Layer 8 of a small transformer language model trained on English Wikipedia (16 layers, counted from 0, width 128). Numbers have three digits each and are written without spaces.
A neuron's activation on a vector x is GELU(gate . x) times (in . x), where the dot is the dot product.
The model reads these tokens: "d" " acc" "la" "im" " in" " Greece" " and" " ab" "ro" "ad" "," " with" " London" "-" "based" " Ver" "s" "us" " calling" " it" " \"" "one" " of"

The vector x that enters this layer's MLP at each token. A number n stands for (n - 500) times 0.0084.
0 "d": 664504512633442507526674568624563331311482621322717599268389476524593226585294485513482536508318621527612414542448261375564416324559418446411588415245398418596295339286637541347477339495677494640598431477373603345453578200531621724516679478423609482484617661641522764589324413560384438601566675343629555466503624638570464523689485540675463567420289493469277391496524367692572545582630
1 " acc": 667469308785411579376527561469500509521606682392511459490476457380503300331570354449645462458224578662636381370502340563701539139607478618572686416338563370645308459492891294352523528562607209522548355432310628177553661406607579511634376637634558550491665662533518764541622324368536518697493538375690377436537616597616559467619576523667451533415497543560512417550588482466468586726532
2 "la": 766391434938559459587439682558419559326525581469521404379506740620623591508652378419669469351274705545392520438571521515504573244289354596414579464513355435477266301428685316489459394589420261496495345418303620364556683538526548558425583411583250506476292497566422547347498401578471528724322485494499533274371340490493387590545552464665313575560468534504465431817499504726465599664352
3 "im": 487529273663580529504574699777474514519500657474458639714536548712580585346439592672452575526409706321513442444605287581842576317343629397479575724367449633358427374309670432222496425610574462830506246437300582472583576622603284567628576386434258700491528498665461669387496369788518448582436586487721404392498547599386450713542332562570498508492490513439499442575414420612531658652574
4 " in": 525701537622536479474584560533380379388465674279862606323363542620607361607363434978384482435425579434620494631446318258651450416570379523736694639421354548558325361427614441356571449564560375547507481426406514404563545390562608513545485745707424485555598431474649547474443324630666444694578649463685365517477428574450445455589427519704571510317559377436491507404600535540457472376537
5 " Greece": 333671508579378523394734588495634505488644530342636561417305556430490436642571433579457486489203478571651587385398381459446321258538575357596728593511278686633407510576402455408582480519604540540566477311621611405438433091306603476298488667591502626423681462434516795491376384344405443596346582496736640571471668570293468330454442611562327427719696312349554400479637636553612731410531
6 " and": 511683452530584429315543274581582358399524627396765745399531490510633336428468496792491422485224511380619416441497254326469259362607575307613694428528303579509366473582503245479556310442373282382531491392413474390371448582636606337460540834474611511642580451589487404381191483458654431576536707478523564567514463586479476336563452657561227487411570475499421556455485551658411485647508
7 " ab": 540701404780422364530615615435570364408634480412610559473497523684596283368596591487580599575337530708623391536463473363414473296519411623439602493635322506431471641566654385263466465535425083452584502257575530408400607392562494416741652845572410484623514545627448784612507432146480489828453550507689555497500561398423396676345516581543534402570373415634534458494498407628500587332517
8 "ro": 707466115643440523274471388664691530425491506213655669413647540726580598511669370323489389309424582474477511543271362578544552362650216473437607588569392567589439468575589417297243454405574264424443693278547594426373527382483429570367409554452260580320527596617397665639424486636532446516504462600792394463665444371409462651494535515518431698653548340578332375451515320643365319572478
9 "ad": 597485386613425393568607616742594447453576524280474502529459397633679687530620435749331581433369383437623298534479125688773477454473559443365577619336385435322361281279504345153601216628605505685383354384555431412354511328378502595511485574451292599496577467539466467428509426620492445558536561556793578404595605562417443460479402691488536456276320337495471349642615487540541554424669
10 ",": 511748495590430528574718352612519404258539530248789656477448524455556409471440348935418409660346591412524521575465193170683484385526541518596619500460380612635349412390676400396547310508529533512515415414359517338371464364398642525569538752570578571672580489525638415325334353633582493627506611423529478515386571590505452463561531575532372477401556351392394519503575465569413516375487
11 " with": 588836433588432556659677573521509516307550436357792604428626459410587172587349496836395447439429553383630504684508406339425429295443552464706767572547392493533274479401610372421624507518433355571625432481269603551446490470656531450650447743576382601426605465664514460416417317481473655629482458342473494468458485540425383403550445549713548529256464410467487543620657481535447237349560
12 " London": 573625469510527391667658685460515490379567538513686462477595504587531397490543313616404350450330492444606495382399413523439396272607498393596843614551276473687432394641490509537481487500441395634672301455463492355479420078387613620303471731358459553471711662349615634648456350422376343444642404341745438370146596456417462323481362554795314533512574520525474431565505628584557659506567
13 "-": 652604372603476166648529274443612456387511584527681457644562658665654349343606486357380453390302538490309377410638325352468328579492583524479741368475364563669542242554779457284509332662599297390561461342582561323403449278623670382440413623498521495523427526368474396606284413318704413439688559444520712603332385573460457502479319460429358662496579355602517463365580479448227349515398
14 "based": 533475547608579418436582518606513535493490385616533553486436434736721274287655513683403272367101652334499459563506411447564313319520634321372699400460407655700281299536626514307521367379574238477424417477304400538654596287601543560513583802354367569433576408400503502442467433499513374532558439517707598694341561500510332423490511488661444569475327286622409649417567420655583441604677
15 " Ver": 521496556753380401681611558155765404461633508424660592615493628541542380269643484554707382722397607308334525406194523446474384372412334496579766406285425574589364551467465629543483375590700297517539366472352525288603639250516523518442507688403439504570598596421571754545553312238455610482463523515703386516413493542687412663616399606371419392503611558569513315562643454402680557623512
16 "s": 574373385675609468633501369442525504615613625313506372681684649696501406346705467454301498371216500564330350507530499289475367345394236406414586373346480526420480549411441575455453428467419546638486287381354789279517771394490602617366479654414532374360537510656511577492384375634561546611274281719605566598446297620385467626465237556408418558658266461431246426437610440567510555503326
17 "us": 532570372660541661434524577300498519535609757574641444529715413780737428391406490410440528225352575486481463708515359429366365419451460399318691521289441537766525624253420430373619339571544728701633266479517603372642836489372729485537522643332575486416505477601620572475236567648552333565514470611749546618518516569453574527532381542495317557632549458421482572508476550672556474355450
18 " calling": 519660617642533579484513504494393469478503711376635559323437471581448178334294485671479549519481673571480306648714358599814483360274710300492641634336362386679319506300600308203559517576490435676453476519396436794487528524420508497443548538592565495399694393449550638343637279368416442587582684553563602465198549551477520328493498686728444459435461399460455460513479369630375428513660
19 " it": 398687689669555640420558427562735517527375585205631714448430613689500289344514371587493404542432569579434324496296259466531458310443577488779709562311682581680385430480570470172439433452584468619667568472418638479381387438194508576501455772628504567499666506542533557287524392608609427649492512262584486293398464396501351435569449521748552345447419405403549428413553298569704579554519
20 " \"": 587579371648463658469532364352464510391529516476769357358358547637513338450387323497495452538558638407395559577285482386624393438229640489717463508230484629540473164403649473212514385383442389514409476439604759472476668504397498667622496800681576435377623539585382461509510343417436476699522650239542387264264401487360480366548555762395419494405619449566377381525589524639552451531384
21 "one": 629535627592522687513742580720550487419431479442657578333479458407599393442597204550433271429581594438441583621358348585630341455504369596673747599414502600661353539429508381340388324446428257444403339446636596564518811358232583483558440668559480535487614444539444468527486456638407546794294675426741318356305426308454498362439379669683390373509430466444408478521689293703649443587387
22 " of": 603617422583368619580552458409612393376455541353829508210367223417596464382519513709406682343510591383509268508408363705515323536477372532536728688218515581719382493337477458364542343490537591601322311467355561391425499697507636331561527695625424366601668496612515499430492573673555539801604408547594430397482387571460344491494344642616501391356261533380384371431654469643430571406440

Each question shows the input weights of one neuron of the MLP. A number n stands for (n - 500) times 0.0011.

n104 gate: 467626533461544374627581487378444533467618564475492696567418495611482490533361457457522590644562482403503559594533432426446513472390414548454558441515515508435634483535419424457304426658377464451470631487695548544418463526443552540646576583525439777533377541547435534447359553356477447416594410457518458449497469405577482435353592412575426691540400459468398562315607564540520532462513
n104 in: 426445554445623558568421527498500405452419468310287356566561598539445389547359651340405407386541550649388407498678439599592440455545335404498453408590510503662512471493577446523464573485573480480544515450537314681515564337485544554500446614517510471520377535370431471574379562465332570602417495465562478520675408549513425468550549465485487458553505463457432563535640543461584560500451
On which token does it fire most? 13 "-"

n450 gate: 444500528399423518280487636482510528446601469577657465626249472510490614508290531656562495309448563600391444438508537478508551554356596427635658485551497469460602522563495563585515572455629423420409587572397361659595460531470532533492508490576530512624549497412508552601384553485266503520505487561549423586617529591572510580528435430299415588475553459441628572454421497500383532589485
n450 in: 475537463472638727461375622480402526431585437642506611662344494596554384594545386394575601329500557556727471478474660433709549603428497429323525489366445555551480655483673558509500689325647445402489411540321565517573567552556572624613486458446599620627506408445511630401548296614517568375335497506571369571511468500586626525517318468475476534500415526467494350367489402548483483591427
On which token does it fire most? 13 "-"

n385 gate: 534500643399486531566514612612466679474483455539554442583571539374582492458539388353462778492549486596363542588441284629480582537526388383590350685461523509556497566416615462455359412536437650543517611463439632469343530537621454481748296528419559538558348409649531467492522531407403407486511660511568494595528558503458661434581745406481588411333489667519453522446596600386497443424514
n385 in: 621527395576399623543505497581557437527610614497350489577522399492571460446516341571455364316583605662573435439552486571503497315407454503422505516375566519535619503435554353563291508644470522267427612495383414448609417598516526457605392449505643553580497459476500718403495532675527611403500367345484540546595461487410674508357357522412348530460508500492598370445410519527497416640637
On which token does it fire most? 1 " acc"

n133 gate: 379533503437527431399386473562456371566524446585492426607654577497585613411473505617410599505581516492692576500492611381576625653716481691343583587611544459500565516438495570317516484580489566640497533385476619516673500530463392420489643586497492524379584489560519603395570708438511606342434324448497316495598455524544571650449638599455410516304535527547607468612407396605516555468444
n133 in: 445536335578542436571577618522450545452478544413528465520520440629522651588302580550624453448460539454635506416325381406511667608335442511442530538583363494648494540552362483606366361478433595458371539609511296444484568486527567336440459366519572527514583466711432554467643519558522464581310492708503467437375520522408408459489470492516624711422475386535527462559639626782376487514514
On which token does it fire most? 3 "im"

n81 gate: 464529505448417513470536515405427531547591613510479472370396362637575622462374390376643355500600308430508572540572458480281600582692312675487609651497500606566508515350469513616542469477445544430531422448387584479450503425442483376584635355518523425459495471478583490589401510377557584550452452405495648395708505556505497540487621378520484490402535438555472553630551617490474624418490
n81 in: 561452459511604500631412387458567374377418653443447394407551560478455467506353539556340520566594547484588528524503792551372478403335541612445426642517427520522386449428583545821452483648632651609365438402475583550350614478541484527475450549445337554374513511564459548575522470323564326562454571414328473506453602426436461587470516508508382560554336606535533524352411550711464621547549
On which two tokens does it fire most, strongest first? 22 " of", 17 "us"

n493 gate: 713510508508594547490603521570440338440490342470464629455429505413321405448487577570619628596455500546536560480622471467414375417390338520474451513466455513426448503477402423529415443408453584594539578544525369445482602651561450324467549533438333432500323316552319595338582549459409459530432358419477442374425468380430547533644487492431505497505505370540416543524474544292500450296510
n493 in: 510556356614633360737403635434527437500531382505386533372529330562439422565461615513661698613355257418437603405563481582521455458386474510503448472427412447461484650607492430463574474549322394439391609304423450513539536423505446420539583557427424431503368577540500495591531482518524435495513438479532641518581500497394489415542539303531314518480521476406423546561642452560440401372482
On which three tokens does it fire most, strongest first? 7 " ab", 2 "la", 11 " with"

n400 gate: 508625573606511602611424500528702389537389477486650470426594320517384645348384334429475511416644643475545579274469552503427438379418405486545442435427688543600427546436545532616495622347380472392478597415434598531456542526492552483433520506480352470623677403519494642492483548441472576380464340588441345374452615508443551428427544543409588573541597706407605517659587548659612669351450
n400 in: 381247576568549599524427513418420500665400459457675553448387561360434543508391370440407470562486375561478374457544428400467606685533349390600452647465500601484470584451657349396421319527470396363511423673615427341577569473409376297516608559584486428481434572573355508370567376492511435500511457361544553438525592473615475570546433500447441457556616325487489535508467429387346405500433
On which three tokens does it fire most, strongest first? 21 "one", 20 " \"", 19 " it"

n473 gate: 328463288513463627619476497468513479404474408490497467415535477417590296461567487460510524579497500703479619559537567549534392460638596573684495541632423386560644398461393500463571434557292471513497545471539401524441482564291628334667500328623333526422604383627643380403474505442463524490479417518458495482489500594450611544552616556554566469623396587487570580428410410570461487359542
n473 in: 434516503575575495497418645465382508618687516529511614468654419416591416367490346556352564466625550508561583638487592420420540556465460600487531485500381613377545433466402481602592422605392503624476572572469537540591503484437577390537526521492667645455680400472555621553334608627615458642586539505657430542465669484524521461526565387461710587505474687351568500479380591553450474288553
On which token does it fire most? 11 " with"

n196 gate: 520570402428447488439549510488490370525498493544632512625480558471490547527527544694471430544538468362532420623400503478535495512340417456584566512339565587502475411603490556664392639483372360465448333390602522483566454428371514561571517613557576558564665382536483649406532576505495569490481471547346612409475482424592537605429587598427582532539407338550498676463505588534517543377272
n196 in: 507394546561394436491565491526488422474475603537448511514571459637453558477548495514484335554507444340491516603444588461474603451547588475514463557477514465643495527628642660589489408562368467432384531420532577472308479561438575408387235502614500541472547500486567615430558495549597390530527537563566445626603579371620415486512580446445563424454424390486525327495338502595502505465546
On which token does it fire most? 10 ","

n255 gate: 503620391583574454428445385634503733478651314551436515472522431464460700679676290503539500610591512422552457420420463479702408622420421361521386417549503445533771459530609425423435715581454568716452438611557545488512371537584524587609442301585542473533524509462689533470515394619389616533416392371466608467692444446294472470558449580410532615452584356470548667457366364376467597673310
n255 in: 486437514652540469354458520553480469443458351640545530543474497528579603469434531486560528522391436539710517437494520366432554472477531600492719323601620523419528661673363468449321438506526327435506599327671620531723472494439527708670528662469411579625503429652503514567416399371551427492489506650365555584506402392511602295461483537389412547467433508451384574418311489514545378573600
On which token does it fire most? 8 "ro"

n466 gate: 612433415630620414459533451668589567525475627559470597444467573418273563684554580500720483651472530624484411446315551348442547434375486590335584503547492575514341540344445373561423602383444608622511550433573358436710330603540543495590587549451508479522527464508459519547497300453561525503562651519511594618459348489569503443508503366468683432529554334559373540469591453465593604360484
n466 in: 600628533317610458490634546560578552534449417462333265421497485410422492448409497552672521423367515465536424378474481435614407575513461459472365608474400500503547354554621609495583440564592247518549492625447536495350350466571427648541433379469492409497418484438395500531492495577594585568338464518388525430484450653424383554559505650475481346545423677550543548461373479577405533546500
On which token does it fire most, and how strongly? 2 "la", at about 0.59

n0 gate: 479540500400471580586550395471444476487379511438596342707567500476348703471521542439399380540516619557487471236588389492436564452540534432503578441550605588427452526487621606388397516301417554361508385692367558396505565548487621568728590484547545420513551505436521387434492434616471423425422560428290391574402503369561505573408659427542525553668513516513523497468625487610452451429490
n0 in: 641451711421448515562699335325427466531404721497488459506331616404540569412568548491320585633692569461602540503412404423579436470430545545464494732624512573509763503548497655594541476482552521243593433283583470485648512561316515342590623611377416465545640706541363550464554485699460702409518515673445479542436475434503375518407494454589503374532518503433354615497552485455482562352443
On which token does it fire most, and how strongly? 10 ",", at about 1.2

n275 gate: 416409396380440511722635494627397617443587497677528599371632417522664427666594441494566480492624520525542460528699665613571554455400587422399506462373554446246570703705604538551582577539560406457550417460453492472566439537517371533559464545444562459659576566405472475486497542587623599404583450452466517447548428475571503300511395586589412559508453372552364431648500352444674596371673
n275 in: 555382514524398641582508500349424525404329584440503470545435681425466672453525611517356449450489606544392385601480471495450492368627392544525387465723661542434494446525461271500543368401596466461506573413615517354484563562497573429572522412802361473544476455540511441519672431386218542478546588444559522531483457665452407473489440370442430616457544564605516557424609497517583238458547
On which token does it fire most, and how strongly? 11 " with", at about 0.32

n86 gate: 472649432475479431622609427708580387428467477415495498503485423568375462594475480467416357467477566580540485542531435537482604533413482497589452404487487559620515525707573461656534441407485526338629646451490470515639393405473648515402644596495465574387478394507407608505608540654467447552662363444459410490487589550313518447596438564478611450522477599382383649454612616425454360571427
n86 in: 488440509567625560264488531545608534486406693575502512551507561514521531393451666588533522578385528570538615546553571542445467581524439582429594332486464565474358528590476556505537514472514457565424402445640467555572334421383516432597559455441474500509530396502486491588443576419368445417521456603431607526379607624605624526356379635460537481410472553318540502481652481538401512524516
On which token does it fire most? 5 " Greece"

n266 gate: 532568484387404492500451497454426563486663638394399439486473399538568465522513484603540519616489605513597437391541359421435655416443605596454540636611423514572495455578487456476641538449404549462669549465505578585548471495673579623428600315704589334487354377495567324376624293573536505503595678457505638454489522401505369460484657536551475554492666380600630373369554533578505377392428
n266 in: 484427474402325248539537466527615690559416450583489555519433617429537516378451447524505457622383519523622623542505530503543337345481463539420395544481368663615561637497513421471523500618548543425497366484497445377487510240513363607474619466423360523532531543515419474336534603606597402329482427617569531415484282524529535589561617624578569511378442580510542575363577511526566546344579
On which token does it fire most? 10 ","

n388 gate: 639423780564468441518445508489537434409651455420306456577404464435595589550479532619407388453649537456479664461330524551511492468492568417524393429637618468573621413579657508598635580412375492492639367529453636423466474659497382599563589516589463569372408511538523428424482440608529482364446604392595585555577586586434569588547464449583522505682529595577417557388553479380392485382576
n388 in: 674612616635417462383570694494594465323411488437708603503748446503468543485514538383526435547431549474456573520614485497465500348562494393413578427418636424546704497512509425471647503532450485456381547547403642565634523532440409520514465436483451494439573462730385458436352488613506317469457405553474283326658366638215377451491460577503442509594506515582388705577518521477265362549480
On which token does it fire most? 3 "im"

n284 gate: 374441611532621451395487480551459584477744421582487597572487423508505566558475566528443554452529518565515439391561599475467457345398545590523462434373531400560477436455639732536475541397510459290566433413567422270550635418537377542415460586508543547425407500593505323409455513497531399426480438518553515586589547382375569430624652503290373477423555487579595406451469541613394414495503
n284 in: 503495409331565405447521580543353570462441355505560479693598513516406319669576481497490332425541516442382316432470475479473452492367527508631641401556505432577460495441591472351479565534508443524540511465595497565381495400511385460449396364673412526585562688433463557425604593519801471453658608578557313449581448468468511508364616369635623513594410462456603424514452530598401370513535
On which token does it fire most? 13 "-"

n496 gate: 528696633437509480553509444523535454477497500645500503537434500461480542619617565400469474483450610553500486531480494442609677543463415672412668640651517635393605536492738611506473457494382523307441394580492506463352397572567635452576624539579630519542473523349517343438475370664583497447675444506266508503397552365368454626477391462343497633592607429437302608546403543573497373234475
n496 in: 485566577448304590714449340572491443470317509564467497249524497562614488533447479527517620446613586354574530360572469500455584566563299349467662543605370527535604514447533347464477404465340419467405401473541363416386394581682549441361467527553393375609486585549512471438429559702630446276471391545404573651386424527590551421717599409412441565555329404520233608551572609438458575405645
On which two tokens does it fire most, strongest first? 13 "-", 10 ","

n144 gate: 279558448641511619565547505464572525442652497452558468700480357497362322497497604553444525569446380621333528484384565377431591475572350756434467505646600453481492447429415630774468550514531433533434497425646563597403503533424513560394473500536533554505694531471514457601590489577492470529414619417536511407607669356400514606519538561365400552588658409354570427617431461514577649426544
n144 in: 394535625536370470526452558481411556403482455495492534392489558450487545497560372613523425423505508529415492487516503456449570471338521555681450412588497530627551420601636418500562457505568503543418621589607630505607474430474453369508556516484606263466479446647579583550675534343602359622396458358650437311567563513282656592574607597461483410534743436616655521581401376545524552418389
On which three tokens does it fire most, strongest first? 5 " Greece", 7 " ab", 15 " Ver"

n63 gate: 549453375402522367540639465434644528503465645540500551589539481381541622574438568566489555481410432465590293457357542439412398401450400516481616513390447503538325572658636427627386660578470376533361564566532209486406645586527580403519424524527503481473508575474519484481519282478497503481334524437629422462325410327583596392530513411522617598652578277434562586586420420451568500595532
n63 in: 597523436403528387669480480610326503503562570595497398455515566453492530480461465560378510542600468454435432500437426338508563417596401547463648570505401485668388420706468602467478600520407460492342497530637443568390463427603519529530393426579455344562572533437461534418619413475497510461537485515445434624355656421550465576574576667360357396549475513473576490455488545258383577453549
On which token does it fire most, and how strongly? 12 " London", at about 3.7

n508 gate: 508465555574452516516681547434551476668544568621564464604692572659392490581379587508539556537516524485689447631508594572474400608508424430411599520547585492469697543422327508468503561529559489532589391418691448468655402564521474495510670495356490597320449553399516569516756518555657534400503397418616487513463451477474421453450603484570527565631614363332399531465637425404534487518448
n508 in: 479439516441428513575392662534505508500591413430471379398594523458582382655544574495438479389468587549392410441572505556579579487479490599603346531487610444427458467542613514428605582497350742500442425561394631426508604503598559419510495586445471305555355604650443485392490490587399553341448593550339474468561568487505598365542459393430168393472383405405629477345466575463434533429521
On which token does it fire most? 17 "us"

n317 gate: 605320468529549459391371578384590522366503497357304524464656558374486484454534659451606495395456546550567620505484674621565649370552372628481471469430547505455527508470554470443633467532492522626406454522582634527733389560399524535586597452567519600545505489466447401395543556503470632356305495489359601591259428535565495407637436544572469645495545476317497482574543478334382401591516
n317 in: 487596453480449471430458476634796500463440429516569526364580536487492427558526661431487628371335453575616588490304578515579564421404429597466589495545524457482476387505542624593513484359372532553385572426425448481451401569567418453474437518558644546680500535324562592353521531379532534343557319725511466379590532484582582606476606570407563547544482513462456461716407628605532569411497
On which token does it fire most? 2 "la"